Layer 11 of a small transformer language model trained on English Wikipedia (15 layers, counted from 0, width 64).
A neuron adds its activation times its output weights to the MLP's output. To switch it off is to set its activation to zero at one token and run the rest of the model.
A neuron's activation on a vector x is SiLU(gate . x) times (in . x), where the dot is the dot product.

Input weights of the MLP neurons that the questions are about. A number n stands for (n - 128) times 0.0029.
n0 gate: 115, 162, 137, 133, 102, 132, 140, 135, 72, 170, 124, 98, 120, 137, 107, 199, 75, 155, 167, 141, 104, 105, 138, 147, 156, 133, 164, 88, 102, 146, 91, 137, 86, 133, 125, 144, 147, 111, 108, 154, 77, 142, 62, 93, 180, 124, 135, 161, 151, 82, 184, 93, 135, 155, 97, 67, 141, 131, 198, 166, 181, 164, 182, 180
n14 gate: 116, 154, 169, 180, 82, 169, 182, 95, 171, 149, 135, 139, 193, 126, 115, 116, 82, 143, 147, 142, 167, 147, 150, 77, 120, 90, 99, 71, 140, 86, 105, 100, 99, 82, 79, 156, 148, 133, 110, 169, 125, 124, 125, 197, 211, 136, 96, 139, 155, 105, 109, 122, 87, 108, 127, 105, 93, 73, 161, 124, 130, 120, 98, 168
n68 gate: 130, 85, 155, 152, 119, 111, 64, 157, 104, 146, 85, 48, 134, 157, 230, 157, 131, 136, 140, 122, 185, 34, 81, 129, 160, 154, 135, 160, 66, 138, 123, 142, 113, 153, 145, 173, 91, 122, 187, 150, 114, 144, 76, 111, 171, 132, 82, 166, 156, 90, 169, 89, 118, 122, 169, 73, 136, 132, 109, 149, 148, 130, 118, 166
n88 gate: 136, 127, 120, 176, 107, 102, 96, 132, 108, 122, 134, 141, 87, 87, 80, 195, 101, 62, 117, 128, 163, 81, 125, 156, 78, 143, 85, 103, 69, 104, 97, 132, 133, 100, 112, 98, 175, 158, 111, 157, 132, 115, 148, 153, 132, 249, 113, 156, 92, 121, 126, 139, 100, 110, 75, 118, 157, 160, 131, 100, 191, 159, 75, 87
n124 gate: 130, 74, 186, 108, 124, 178, 162, 91, 57, 79, 85, 128, 172, 171, 115, 117, 100, 136, 126, 100, 137, 181, 67, 84, 130, 113, 76, 79, 37, 179, 148, 150, 67, 79, 118, 129, 193, 141, 135, 137, 155, 138, 109, 168, 106, 121, 98, 127, 95, 123, 95, 137, 121, 140, 84, 152, 123, 148, 115, 73, 148, 142, 166, 180
n136 gate: 90, 92, 81, 183, 151, 71, 79, 140, 179, 115, 87, 128, 106, 65, 108, 94, 67, 111, 169, 124, 163, 111, 166, 156, 94, 92, 216, 143, 143, 135, 168, 129, 105, 195, 155, 120, 121, 118, 119, 131, 149, 146, 144, 132, 179, 94, 142, 114, 119, 89, 208, 100, 157, 167, 131, 149, 184, 173, 83, 118, 156, 91, 184, 120
n166 gate: 94, 131, 125, 113, 138, 91, 83, 136, 173, 154, 114, 143, 138, 104, 149, 216, 135, 80, 134, 128, 136, 97, 148, 108, 101, 178, 179, 169, 108, 108, 175, 118, 147, 93, 99, 181, 99, 111, 177, 104, 148, 170, 134, 155, 119, 168, 149, 106, 173, 87, 113, 108, 136, 166, 152, 101, 217, 180, 216, 94, 153, 113, 161, 187
n183 gate: 103, 80, 144, 156, 115, 170, 139, 83, 154, 215, 122, 134, 121, 128, 147, 148, 112, 221, 105, 176, 156, 101, 136, 152, 196, 167, 100, 106, 162, 215, 186, 107, 101, 127, 29, 109, 145, 156, 138, 97, 174, 152, 86, 119, 131, 120, 104, 137, 169, 93, 145, 126, 133, 113, 115, 129, 141, 95, 171, 96, 108, 139, 166, 101
n0 in: 74, 163, 148, 145, 79, 143, 163, 139, 112, 66, 193, 113, 130, 121, 131, 156, 109, 122, 197, 128, 86, 113, 162, 143, 187, 132, 122, 143, 160, 114, 76, 100, 146, 109, 130, 149, 109, 117, 112, 108, 75, 147, 123, 156, 142, 106, 67, 157, 142, 112, 126, 108, 188, 113, 160, 105, 102, 99, 121, 136, 138, 167, 155, 131
n14 in: 105, 95, 133, 150, 137, 179, 106, 119, 119, 76, 148, 112, 104, 111, 143, 140, 102, 165, 122, 140, 130, 159, 102, 168, 131, 111, 87, 204, 147, 100, 67, 195, 144, 144, 122, 91, 87, 125, 109, 114, 117, 114, 131, 138, 136, 158, 108, 148, 138, 123, 118, 143, 101, 146, 126, 176, 152, 162, 101, 103, 180, 116, 144, 110
n68 in: 176, 156, 96, 145, 203, 80, 156, 174, 97, 129, 111, 148, 95, 110, 79, 139, 137, 119, 95, 176, 94, 107, 112, 79, 123, 168, 147, 167, 121, 134, 154, 139, 109, 129, 165, 128, 112, 137, 121, 134, 123, 155, 126, 87, 171, 116, 136, 188, 120, 71, 189, 97, 169, 105, 131, 151, 181, 186, 145, 140, 108, 145, 150, 144
n88 in: 115, 149, 118, 128, 106, 118, 120, 105, 105, 196, 178, 100, 158, 102, 137, 106, 170, 125, 122, 115, 108, 71, 136, 155, 86, 118, 92, 114, 112, 87, 79, 109, 84, 160, 75, 96, 140, 154, 150, 188, 76, 125, 119, 202, 131, 140, 130, 94, 129, 113, 147, 156, 117, 155, 149, 187, 173, 115, 146, 142, 207, 105, 108, 121
n124 in: 135, 149, 114, 106, 170, 115, 172, 154, 97, 145, 119, 175, 154, 110, 127, 104, 114, 158, 159, 114, 137, 122, 158, 181, 141, 177, 113, 144, 127, 156, 147, 137, 124, 180, 119, 131, 100, 195, 145, 124, 111, 112, 137, 134, 174, 144, 136, 184, 117, 92, 117, 77, 130, 113, 189, 59, 169, 148, 158, 113, 145, 66, 130, 161
n136 in: 159, 85, 126, 163, 113, 89, 130, 143, 173, 140, 94, 139, 125, 132, 113, 157, 136, 147, 188, 145, 109, 115, 151, 154, 130, 105, 116, 150, 88, 77, 155, 113, 99, 67, 128, 134, 63, 177, 122, 161, 182, 89, 152, 180, 162, 84, 102, 171, 175, 74, 136, 139, 83, 127, 122, 147, 165, 145, 93, 110, 145, 112, 131, 201
n166 in: 163, 72, 156, 113, 115, 127, 144, 64, 148, 148, 130, 106, 107, 104, 90, 119, 155, 70, 115, 144, 104, 106, 148, 108, 107, 190, 196, 100, 136, 162, 147, 99, 156, 142, 134, 145, 111, 101, 102, 165, 166, 136, 130, 128, 62, 125, 149, 117, 123, 151, 109, 161, 177, 136, 181, 109, 111, 149, 116, 68, 142, 151, 177, 133
n183 in: 132, 92, 68, 144, 117, 180, 161, 115, 133, 153, 53, 127, 148, 124, 163, 138, 100, 109, 120, 140, 179, 106, 62, 106, 144, 139, 118, 124, 113, 182, 99, 120, 94, 192, 159, 93, 103, 120, 101, 191, 188, 137, 187, 160, 140, 125, 133, 68, 144, 119, 123, 94, 141, 114, 127, 112, 144, 131, 99, 127, 99, 101, 153, 148

Output weights of the MLP neurons that the questions are about. A number n stands for (n - 128) times 0.0023.
n0: 79, 143, 112, 150, 149, 120, 136, 82, 135, 129, 150, 137, 63, 118, 132, 62, 169, 107, 149, 77, 175, 209, 137, 166, 174, 114, 110, 168, 158, 188, 132, 182, 127, 159, 102, 128, 149, 142, 65, 118, 114, 130, 193, 153, 166, 127, 102, 67, 169, 120, 137, 101, 178, 137, 156, 125, 153, 127, 70, 153, 154, 148, 96, 103
n14: 151, 196, 122, 136, 102, 137, 94, 106, 110, 195, 89, 128, 153, 129, 162, 186, 143, 81, 151, 68, 75, 59, 176, 83, 79, 124, 136, 57, 232, 117, 94, 94, 82, 123, 141, 103, 140, 139, 145, 121, 107, 173, 145, 135, 133, 58, 141, 138, 124, 164, 86, 113, 154, 106, 103, 146, 160, 112, 158, 132, 193, 107, 170, 139
n68: 186, 126, 174, 109, 105, 120, 151, 71, 69, 102, 93, 177, 90, 129, 110, 116, 101, 234, 92, 178, 87, 225, 125, 48, 111, 160, 142, 135, 171, 143, 136, 94, 146, 137, 155, 160, 117, 123, 120, 179, 100, 157, 129, 74, 105, 41, 120, 82, 123, 122, 203, 172, 148, 122, 114, 147, 139, 205, 170, 151, 141, 136, 161, 148
n88: 73, 167, 131, 84, 64, 108, 108, 187, 97, 149, 125, 129, 156, 122, 114, 197, 156, 201, 115, 130, 165, 208, 120, 160, 121, 188, 86, 145, 113, 88, 153, 150, 100, 108, 138, 116, 68, 180, 145, 80, 67, 125, 157, 97, 77, 106, 184, 83, 87, 25, 163, 93, 175, 133, 149, 92, 125, 114, 96, 120, 120, 158, 139, 107
n124: 149, 167, 120, 141, 187, 95, 75, 183, 143, 163, 150, 62, 128, 91, 173, 156, 98, 129, 110, 78, 120, 142, 154, 140, 149, 148, 59, 133, 117, 182, 130, 76, 68, 151, 147, 65, 178, 177, 130, 118, 149, 160, 61, 140, 184, 183, 69, 93, 136, 80, 105, 102, 116, 141, 68, 166, 102, 151, 104, 110, 146, 90, 97, 113
n136: 101, 115, 135, 123, 144, 84, 107, 244, 64, 186, 84, 92, 97, 143, 141, 113, 101, 183, 86, 152, 108, 73, 171, 97, 123, 84, 97, 166, 161, 76, 115, 135, 229, 146, 141, 140, 134, 71, 61, 140, 192, 181, 167, 97, 124, 178, 141, 152, 125, 145, 193, 150, 94, 173, 159, 178, 150, 109, 205, 119, 143, 152, 156, 59
n166: 120, 87, 105, 174, 108, 126, 131, 128, 117, 192, 118, 147, 136, 142, 120, 87, 121, 7, 150, 111, 113, 147, 138, 115, 124, 101, 107, 124, 87, 148, 103, 129, 143, 80, 100, 111, 168, 135, 152, 124, 74, 92, 104, 151, 138, 156, 118, 116, 127, 123, 149, 27, 174, 106, 106, 130, 115, 122, 118, 118, 73, 207, 109, 126
n183: 161, 99, 174, 123, 99, 131, 130, 121, 204, 56, 171, 136, 111, 118, 132, 110, 88, 177, 136, 29, 87, 163, 162, 129, 129, 80, 139, 75, 151, 101, 112, 119, 186, 108, 208, 134, 138, 169, 74, 113, 111, 53, 137, 135, 189, 140, 116, 123, 150, 136, 158, 148, 52, 195, 154, 112, 70, 132, 140, 114, 152, 68, 102, 119

Each question names a token from some text and the token that comes next. It shows the vector x that enters the MLP there. A number n stands for (n - 128) times 0.059.

Then comes g, the gradient of the next token's log-probability with respect to the MLP's output, scaled to length 1. A neuron's effect is roughly proportional to its activation times (output weights . g). A number n stands for (n - 128) times 0.0041.

"n", then "g"
x: 83, 104, 85, 119, 158, 165, 145, 133, 114, 152, 180, 151, 106, 100, 147, 117, 156, 122, 134, 145, 173, 106, 154, 110, 146, 134, 105, 146, 171, 94, 127, 103, 131, 135, 119, 99, 114, 155, 40, 146, 126, 132, 110, 110, 67, 153, 141, 90, 124, 91, 94, 128, 152, 132, 94, 142, 114, 135, 151, 112, 128, 145, 131, 143
g: 115, 109, 145, 134, 134, 122, 153, 140, 151, 138, 171, 136, 93, 143, 88, 140, 157, 114, 178, 160, 40, 121, 118, 199, 146, 107, 108, 116, 104, 120, 110, 200, 128, 99, 162, 143, 125, 149, 133, 140, 175, 99, 166, 146, 158, 152, 99, 111, 174, 144, 109, 173, 161, 146, 163, 171, 95, 101, 146, 103, 66, 122, 104, 112
Which two neurons, each switched off alone, lower its probability most, in order? n183, n14

" at", then "ta"
x: 107, 160, 107, 118, 149, 140, 147, 156, 105, 126, 165, 87, 116, 117, 88, 149, 149, 81, 140, 107, 106, 153, 104, 101, 159, 108, 134, 109, 130, 167, 123, 106, 122, 136, 134, 171, 120, 131, 126, 172, 113, 102, 164, 145, 107, 100, 148, 90, 119, 129, 134, 98, 131, 121, 100, 111, 146, 110, 150, 152, 72, 189, 107, 165
g: 114, 105, 126, 169, 161, 92, 121, 157, 80, 154, 138, 130, 122, 129, 113, 108, 197, 138, 164, 183, 154, 157, 117, 134, 114, 111, 153, 167, 118, 162, 133, 200, 131, 188, 131, 146, 109, 85, 152, 144, 104, 162, 120, 138, 116, 125, 154, 130, 166, 107, 188, 187, 116, 196, 157, 80, 143, 154, 138, 142, 129, 151, 171, 129
Switching off which neuron hurts the next token most? n0

" with", then "out"
x: 107, 164, 146, 126, 103, 102, 159, 125, 131, 117, 138, 122, 117, 129, 84, 140, 130, 50, 134, 151, 115, 120, 125, 114, 162, 135, 125, 103, 109, 145, 116, 120, 139, 133, 131, 161, 116, 141, 54, 154, 114, 131, 162, 115, 122, 135, 161, 121, 123, 119, 114, 86, 167, 77, 138, 171, 111, 123, 116, 127, 125, 135, 105, 132
g: 144, 111, 196, 128, 153, 134, 171, 99, 114, 106, 160, 153, 114, 119, 122, 106, 119, 158, 154, 182, 188, 126, 90, 70, 161, 137, 164, 149, 130, 131, 50, 108, 141, 169, 126, 147, 103, 142, 111, 133, 116, 141, 101, 188, 132, 134, 148, 169, 124, 182, 83, 120, 117, 130, 126, 103, 147, 154, 76, 139, 181, 146, 115, 78
Switching off which neuron hurts the next token most? n88

" imp", then "art"
x: 103, 133, 133, 122, 129, 110, 156, 128, 120, 87, 162, 130, 133, 139, 129, 158, 149, 132, 93, 115, 126, 141, 143, 111, 137, 87, 121, 95, 127, 132, 135, 148, 176, 154, 113, 167, 188, 105, 104, 86, 83, 146, 157, 93, 185, 69, 143, 151, 85, 133, 108, 180, 153, 129, 118, 118, 163, 139, 126, 123, 121, 116, 103, 149
g: 119, 78, 143, 138, 158, 128, 169, 137, 117, 136, 108, 123, 172, 137, 150, 132, 195, 127, 77, 120, 171, 107, 73, 133, 148, 102, 134, 116, 104, 150, 107, 154, 132, 144, 109, 86, 157, 87, 105, 155, 104, 111, 137, 140, 113, 202, 100, 103, 69, 142, 187, 130, 114, 144, 89, 130, 177, 161, 174, 86, 183, 132, 159, 121
Which neuron, switched off, raises the next token's probability most? n183

"k", then " "
x: 127, 143, 84, 140, 113, 174, 138, 101, 133, 134, 110, 129, 145, 125, 158, 120, 95, 149, 130, 134, 157, 137, 117, 88, 127, 96, 128, 133, 178, 146, 124, 86, 135, 77, 88, 134, 96, 153, 64, 151, 150, 84, 119, 88, 122, 113, 163, 103, 175, 136, 152, 134, 159, 112, 139, 136, 107, 125, 133, 124, 135, 165, 116, 186
g: 97, 117, 111, 88, 153, 157, 160, 153, 242, 115, 111, 107, 112, 139, 79, 113, 130, 66, 97, 104, 112, 164, 135, 163, 138, 117, 121, 106, 116, 110, 125, 100, 148, 129, 154, 116, 136, 121, 105, 146, 93, 104, 137, 95, 77, 136, 59, 45, 120, 119, 92, 86, 134, 148, 150, 98, 141, 116, 142, 104, 151, 137, 118, 118
Switching off which neuron hurts the next token most? n183

"te", then "in"
x: 155, 150, 126, 67, 150, 96, 159, 125, 141, 105, 102, 123, 120, 114, 101, 136, 176, 129, 130, 107, 166, 108, 124, 120, 169, 108, 120, 114, 137, 188, 158, 165, 114, 156, 179, 114, 109, 122, 165, 146, 97, 107, 132, 122, 164, 138, 132, 132, 163, 142, 155, 118, 146, 126, 123, 164, 137, 147, 181, 104, 103, 165, 112, 196
g: 92, 131, 115, 208, 71, 117, 179, 155, 124, 104, 116, 154, 149, 127, 127, 135, 159, 99, 114, 149, 146, 80, 107, 130, 110, 130, 140, 154, 89, 128, 91, 143, 165, 172, 143, 178, 112, 112, 117, 168, 138, 108, 170, 128, 114, 188, 160, 121, 160, 169, 143, 116, 110, 97, 183, 100, 192, 173, 101, 139, 171, 122, 99, 124
Which neuron, switched off, raises the next token's probability most? n68

"p", then "ro"
x: 141, 132, 138, 95, 102, 165, 175, 115, 126, 135, 186, 112, 104, 124, 105, 107, 136, 99, 143, 197, 150, 144, 105, 98, 134, 135, 112, 107, 120, 148, 120, 171, 134, 132, 121, 133, 181, 119, 146, 99, 60, 97, 104, 115, 153, 99, 60, 134, 92, 141, 112, 139, 166, 129, 128, 107, 138, 114, 135, 139, 132, 138, 86, 146
g: 151, 165, 91, 125, 119, 80, 102, 141, 169, 124, 139, 105, 101, 192, 112, 62, 123, 123, 134, 95, 117, 143, 119, 146, 104, 145, 107, 101, 141, 53, 150, 64, 152, 128, 86, 150, 160, 128, 112, 130, 88, 147, 151, 133, 175, 121, 154, 100, 149, 101, 47, 124, 141, 153, 110, 84, 146, 116, 124, 142, 106, 96, 176, 165
Switching off which neuron hurts the next token most? n0

"tic", then "ally"
x: 118, 128, 105, 125, 130, 145, 165, 133, 144, 129, 114, 153, 90, 143, 148, 110, 94, 137, 136, 78, 126, 140, 140, 102, 119, 137, 139, 114, 225, 165, 140, 161, 149, 88, 111, 122, 119, 115, 54, 91, 106, 113, 150, 105, 126, 137, 156, 99, 178, 131, 138, 126, 155, 113, 167, 119, 116, 130, 90, 94, 103, 152, 106, 129
g: 171, 103, 137, 113, 173, 130, 131, 134, 113, 135, 157, 120, 204, 155, 189, 113, 127, 131, 129, 142, 81, 120, 143, 117, 113, 140, 145, 143, 115, 130, 127, 204, 112, 119, 55, 163, 134, 45, 139, 148, 93, 163, 94, 103, 68, 148, 139, 159, 137, 92, 141, 149, 115, 113, 147, 95, 89, 131, 99, 164, 123, 105, 164, 104
Switching off which neuron hurts the next token most? n0

"-", then "b"
x: 120, 155, 121, 33, 114, 118, 122, 125, 102, 104, 149, 130, 130, 153, 112, 102, 168, 103, 151, 138, 114, 129, 121, 84, 118, 96, 123, 103, 132, 147, 120, 143, 162, 154, 98, 153, 111, 147, 123, 131, 104, 170, 159, 127, 131, 132, 155, 156, 159, 165, 169, 135, 165, 132, 138, 118, 172, 142, 147, 148, 104, 134, 142, 174
g: 122, 138, 115, 168, 106, 177, 106, 117, 177, 88, 133, 134, 94, 128, 98, 175, 161, 96, 127, 135, 152, 137, 137, 159, 127, 121, 124, 136, 154, 95, 97, 198, 88, 138, 166, 88, 135, 163, 130, 111, 62, 105, 94, 185, 124, 160, 110, 127, 163, 194, 148, 121, 112, 81, 175, 168, 116, 141, 175, 100, 151, 139, 153, 136
Switching off which neuron hurts the next token most? n68

" work", then "."
x: 144, 164, 171, 108, 93, 112, 174, 121, 143, 132, 129, 126, 126, 171, 111, 103, 88, 149, 146, 92, 107, 164, 142, 110, 125, 90, 110, 144, 210, 105, 125, 131, 176, 129, 116, 107, 104, 149, 122, 89, 110, 93, 154, 108, 125, 106, 148, 137, 184, 132, 147, 143, 142, 94, 136, 161, 109, 134, 138, 128, 107, 129, 111, 152
g: 154, 118, 122, 148, 142, 185, 116, 55, 139, 104, 86, 133, 116, 109, 183, 131, 144, 133, 174, 164, 139, 208, 113, 107, 128, 62, 105, 151, 135, 165, 150, 148, 163, 111, 103, 158, 144, 103, 125, 150, 128, 132, 156, 156, 146, 130, 126, 113, 147, 200, 83, 144, 100, 99, 122, 130, 175, 114, 173, 88, 158, 94, 107, 122
Which neuron, switched off, raises the next token's probability most? n0

"is", then "ed"
x: 164, 161, 99, 117, 170, 154, 133, 119, 110, 132, 144, 70, 99, 98, 121, 159, 112, 110, 134, 99, 121, 95, 112, 132, 139, 118, 164, 160, 198, 138, 138, 157, 172, 100, 94, 99, 151, 122, 105, 129, 149, 124, 110, 102, 108, 120, 179, 137, 171, 129, 101, 111, 201, 111, 137, 108, 96, 127, 128, 128, 118, 134, 116, 119
g: 116, 141, 98, 80, 77, 108, 133, 148, 163, 185, 95, 51, 135, 180, 118, 134, 101, 114, 148, 145, 82, 138, 111, 77, 139, 133, 112, 80, 147, 105, 55, 98, 129, 96, 137, 128, 123, 144, 145, 124, 132, 124, 143, 124, 87, 74, 120, 84, 128, 159, 165, 144, 195, 112, 102, 141, 116, 123, 136, 160, 136, 108, 84, 163
Switching off which neuron hurts the next token most? n88

" p", then "la"
x: 161, 97, 150, 120, 127, 129, 206, 138, 125, 115, 137, 106, 129, 76, 115, 102, 123, 141, 147, 175, 173, 172, 142, 88, 112, 146, 135, 105, 112, 146, 121, 156, 158, 140, 104, 148, 158, 118, 126, 116, 135, 114, 176, 114, 163, 95, 97, 144, 161, 176, 118, 127, 146, 134, 131, 140, 194, 154, 132, 151, 130, 127, 109, 171
g: 126, 142, 143, 102, 155, 134, 135, 105, 106, 75, 187, 159, 109, 114, 94, 145, 121, 108, 136, 160, 126, 73, 157, 112, 96, 130, 96, 152, 73, 112, 162, 166, 152, 159, 95, 127, 112, 140, 136, 138, 135, 103, 94, 156, 142, 112, 153, 134, 108, 148, 131, 140, 74, 132, 234, 86, 137, 86, 113, 109, 112, 182, 67, 126
Switching off which neuron hurts the next token most? n68

"gg", then "er"
x: 115, 127, 110, 115, 117, 154, 177, 165, 131, 99, 128, 104, 132, 78, 153, 150, 110, 123, 142, 69, 151, 133, 102, 111, 133, 145, 113, 112, 185, 170, 118, 116, 159, 138, 137, 101, 127, 119, 61, 109, 97, 128, 136, 116, 153, 71, 160, 117, 136, 156, 91, 90, 114, 100, 126, 120, 75, 135, 123, 90, 136, 153, 88, 130
g: 165, 117, 157, 92, 103, 116, 113, 102, 174, 110, 66, 126, 128, 198, 82, 140, 113, 130, 95, 95, 55, 129, 113, 72, 153, 133, 134, 122, 107, 79, 109, 134, 137, 79, 160, 116, 170, 114, 132, 134, 129, 129, 121, 140, 137, 80, 207, 107, 157, 79, 149, 117, 177, 144, 156, 103, 127, 124, 144, 99, 132, 136, 109, 162
Switching off which neuron hurts the next token most? n68

":", then "\n"
x: 117, 150, 124, 90, 107, 153, 117, 77, 112, 141, 146, 129, 114, 134, 136, 121, 108, 60, 151, 99, 121, 107, 146, 133, 98, 130, 129, 116, 143, 142, 102, 165, 123, 122, 104, 164, 79, 165, 123, 122, 130, 119, 134, 151, 125, 127, 148, 129, 137, 103, 91, 111, 175, 115, 159, 201, 150, 110, 142, 116, 106, 144, 145, 169
g: 118, 72, 119, 135, 124, 128, 133, 133, 131, 167, 163, 166, 184, 104, 189, 89, 122, 143, 129, 141, 175, 149, 109, 214, 145, 114, 172, 123, 87, 106, 155, 170, 126, 151, 171, 109, 94, 109, 166, 101, 81, 137, 119, 184, 91, 121, 120, 136, 122, 123, 94, 119, 136, 122, 162, 121, 135, 163, 174, 106, 68, 135, 92, 123
Switching off which neuron hurts the next token most? n166

"ho", then "mo"
x: 153, 134, 126, 123, 128, 113, 150, 148, 118, 115, 160, 148, 117, 157, 112, 98, 127, 159, 106, 135, 104, 170, 148, 131, 131, 89, 103, 51, 90, 112, 111, 154, 102, 143, 115, 176, 86, 172, 168, 128, 98, 111, 112, 98, 102, 109, 65, 182, 156, 144, 146, 111, 132, 129, 132, 119, 121, 126, 119, 168, 106, 105, 106, 135
g: 123, 131, 151, 147, 149, 137, 120, 150, 147, 170, 215, 151, 126, 101, 141, 121, 113, 167, 162, 144, 87, 113, 113, 93, 134, 130, 184, 48, 163, 127, 116, 162, 139, 168, 115, 66, 144, 126, 161, 167, 161, 128, 192, 129, 79, 117, 136, 124, 141, 130, 167, 94, 103, 154, 107, 128, 155, 122, 138, 85, 150, 156, 145, 77
Switching off which neuron hurts the next token most? n183

" in", then " mi"
x: 135, 161, 99, 89, 139, 102, 121, 142, 108, 127, 155, 127, 126, 123, 89, 142, 139, 66, 117, 137, 102, 175, 126, 94, 137, 114, 132, 120, 125, 137, 135, 148, 90, 114, 120, 162, 151, 119, 99, 167, 112, 104, 163, 93, 126, 121, 142, 117, 100, 145, 134, 109, 135, 127, 109, 132, 158, 119, 141, 168, 66, 169, 108, 113
g: 135, 164, 117, 153, 101, 130, 115, 115, 194, 139, 92, 133, 167, 122, 109, 163, 171, 99, 88, 85, 113, 127, 166, 127, 102, 120, 108, 122, 167, 90, 150, 72, 130, 68, 125, 121, 151, 122, 107, 106, 143, 128, 96, 136, 45, 129, 131, 52, 161, 133, 137, 103, 94, 114, 141, 142, 68, 112, 126, 145, 146, 125, 101, 191
Which neuron, switched off, raises the next token's probability most? n136

" Ku", then "al"
x: 154, 138, 135, 79, 134, 107, 112, 139, 118, 102, 140, 129, 103, 128, 85, 74, 148, 136, 59, 153, 142, 175, 138, 136, 107, 106, 137, 135, 105, 125, 113, 135, 150, 132, 155, 116, 91, 146, 160, 131, 97, 65, 142, 135, 134, 84, 102, 126, 148, 153, 140, 115, 124, 134, 155, 127, 121, 159, 121, 144, 121, 109, 155, 115
g: 97, 91, 142, 99, 116, 190, 190, 121, 90, 132, 172, 133, 174, 169, 180, 93, 113, 145, 77, 118, 155, 122, 163, 101, 132, 96, 113, 116, 151, 141, 114, 162, 135, 126, 125, 129, 138, 127, 119, 127, 88, 90, 119, 100, 63, 114, 144, 110, 94, 154, 140, 157, 118, 103, 130, 143, 191, 70, 128, 105, 143, 89, 146, 59
Switching off which neuron hurts the next token most? n124

"re", then "t"
x: 135, 102, 113, 121, 161, 147, 97, 136, 113, 149, 96, 114, 161, 135, 129, 133, 156, 136, 131, 139, 169, 123, 117, 109, 182, 86, 80, 121, 141, 154, 145, 153, 120, 119, 140, 85, 108, 151, 60, 125, 93, 108, 93, 98, 110, 121, 146, 108, 142, 124, 60, 172, 111, 169, 120, 156, 187, 129, 141, 125, 122, 152, 152, 112
g: 139, 142, 131, 89, 124, 128, 145, 98, 144, 81, 121, 102, 123, 87, 143, 88, 132, 103, 137, 84, 134, 139, 117, 154, 184, 117, 130, 146, 122, 152, 52, 70, 131, 141, 90, 123, 86, 198, 67, 115, 140, 123, 175, 153, 118, 160, 164, 72, 144, 152, 125, 110, 184, 103, 114, 159, 145, 104, 121, 116, 122, 128, 98, 192
Switching off which neuron hurts the next token most? n183

"va", then "p"
x: 166, 152, 162, 135, 149, 123, 131, 166, 154, 117, 154, 115, 117, 153, 55, 111, 153, 147, 115, 163, 163, 142, 98, 107, 98, 114, 99, 167, 73, 164, 117, 107, 159, 97, 140, 157, 127, 169, 124, 124, 113, 136, 131, 146, 156, 117, 95, 156, 163, 116, 117, 176, 120, 134, 149, 139, 118, 129, 152, 159, 86, 121, 138, 110
g: 164, 125, 154, 102, 164, 95, 137, 114, 71, 135, 68, 129, 153, 111, 106, 113, 146, 134, 164, 163, 145, 126, 112, 92, 131, 98, 131, 69, 185, 109, 129, 113, 140, 85, 141, 133, 76, 177, 105, 134, 189, 105, 136, 146, 56, 149, 159, 164, 126, 147, 151, 134, 57, 125, 100, 154, 144, 140, 121, 121, 149, 115, 117, 67
Which neuron, switched off, raises the next token's probability most? n136

"y", then "f"
x: 133, 131, 107, 96, 134, 101, 125, 154, 135, 120, 136, 148, 97, 122, 79, 100, 115, 121, 144, 130, 141, 101, 122, 111, 128, 106, 119, 116, 165, 113, 93, 145, 142, 159, 149, 116, 103, 160, 105, 132, 123, 97, 138, 108, 134, 104, 138, 133, 150, 142, 86, 136, 62, 180, 119, 143, 120, 143, 135, 197, 165, 94, 70, 195
g: 121, 143, 116, 126, 219, 146, 116, 118, 139, 71, 95, 162, 101, 129, 145, 153, 132, 85, 189, 136, 94, 104, 167, 117, 121, 86, 131, 185, 74, 108, 129, 150, 145, 123, 159, 103, 109, 126, 112, 137, 144, 90, 120, 155, 93, 183, 120, 131, 134, 147, 129, 116, 158, 104, 177, 120, 101, 159, 155, 85, 59, 167, 117, 141
Switching off which neuron hurts the next token most? n166

"to", then "s"
x: 115, 193, 114, 149, 134, 114, 181, 129, 117, 128, 137, 143, 84, 93, 80, 148, 138, 110, 156, 132, 96, 138, 143, 118, 81, 123, 71, 146, 132, 133, 120, 155, 140, 159, 114, 91, 60, 152, 79, 79, 133, 112, 138, 162, 111, 102, 115, 127, 162, 145, 160, 120, 157, 97, 114, 119, 134, 141, 110, 125, 98, 129, 112, 127
g: 124, 148, 149, 103, 181, 99, 211, 162, 132, 101, 167, 127, 112, 118, 168, 42, 124, 140, 110, 156, 130, 136, 120, 139, 151, 107, 128, 127, 182, 198, 136, 80, 152, 132, 121, 121, 147, 108, 122, 72, 177, 136, 119, 112, 129, 158, 116, 88, 161, 129, 104, 106, 107, 110, 138, 131, 133, 176, 76, 168, 122, 170, 115, 147
Which neuron, switched off, raises the next token's probability most? n0

" Di", then "re"
x: 143, 128, 143, 56, 177, 130, 135, 161, 109, 129, 145, 140, 127, 174, 121, 109, 146, 159, 144, 145, 118, 184, 161, 133, 163, 126, 121, 144, 126, 146, 115, 127, 167, 147, 147, 92, 116, 157, 184, 121, 111, 86, 186, 134, 108, 125, 123, 128, 134, 120, 143, 128, 140, 139, 121, 137, 119, 155, 118, 120, 125, 131, 112, 130
g: 120, 130, 143, 138, 117, 172, 110, 101, 109, 129, 133, 129, 146, 171, 136, 107, 198, 130, 122, 89, 101, 99, 142, 138, 106, 139, 108, 70, 126, 127, 91, 98, 106, 111, 167, 175, 178, 197, 158, 120, 130, 146, 128, 158, 167, 153, 121, 144, 166, 103, 39, 107, 138, 146, 153, 49, 103, 127, 116, 116, 83, 131, 102, 116
Switching off which neuron hurts the next token most? n183

"ly", then " co"
x: 107, 158, 140, 128, 125, 153, 184, 105, 133, 123, 118, 130, 108, 83, 138, 135, 114, 121, 129, 79, 136, 107, 137, 118, 133, 66, 94, 120, 129, 63, 122, 153, 124, 100, 78, 90, 104, 167, 116, 152, 152, 92, 136, 140, 117, 128, 134, 89, 200, 129, 105, 112, 123, 129, 118, 200, 106, 116, 104, 129, 126, 98, 110, 150
g: 126, 102, 102, 108, 123, 132, 139, 157, 148, 103, 74, 115, 130, 153, 131, 144, 166, 134, 147, 182, 145, 131, 124, 157, 75, 149, 149, 73, 156, 122, 87, 65, 164, 145, 150, 91, 144, 178, 144, 109, 168, 126, 118, 99, 133, 138, 112, 167, 188, 157, 117, 141, 148, 146, 128, 133, 196, 86, 90, 57, 78, 124, 154, 119
Switching off which neuron hurts the next token most? n14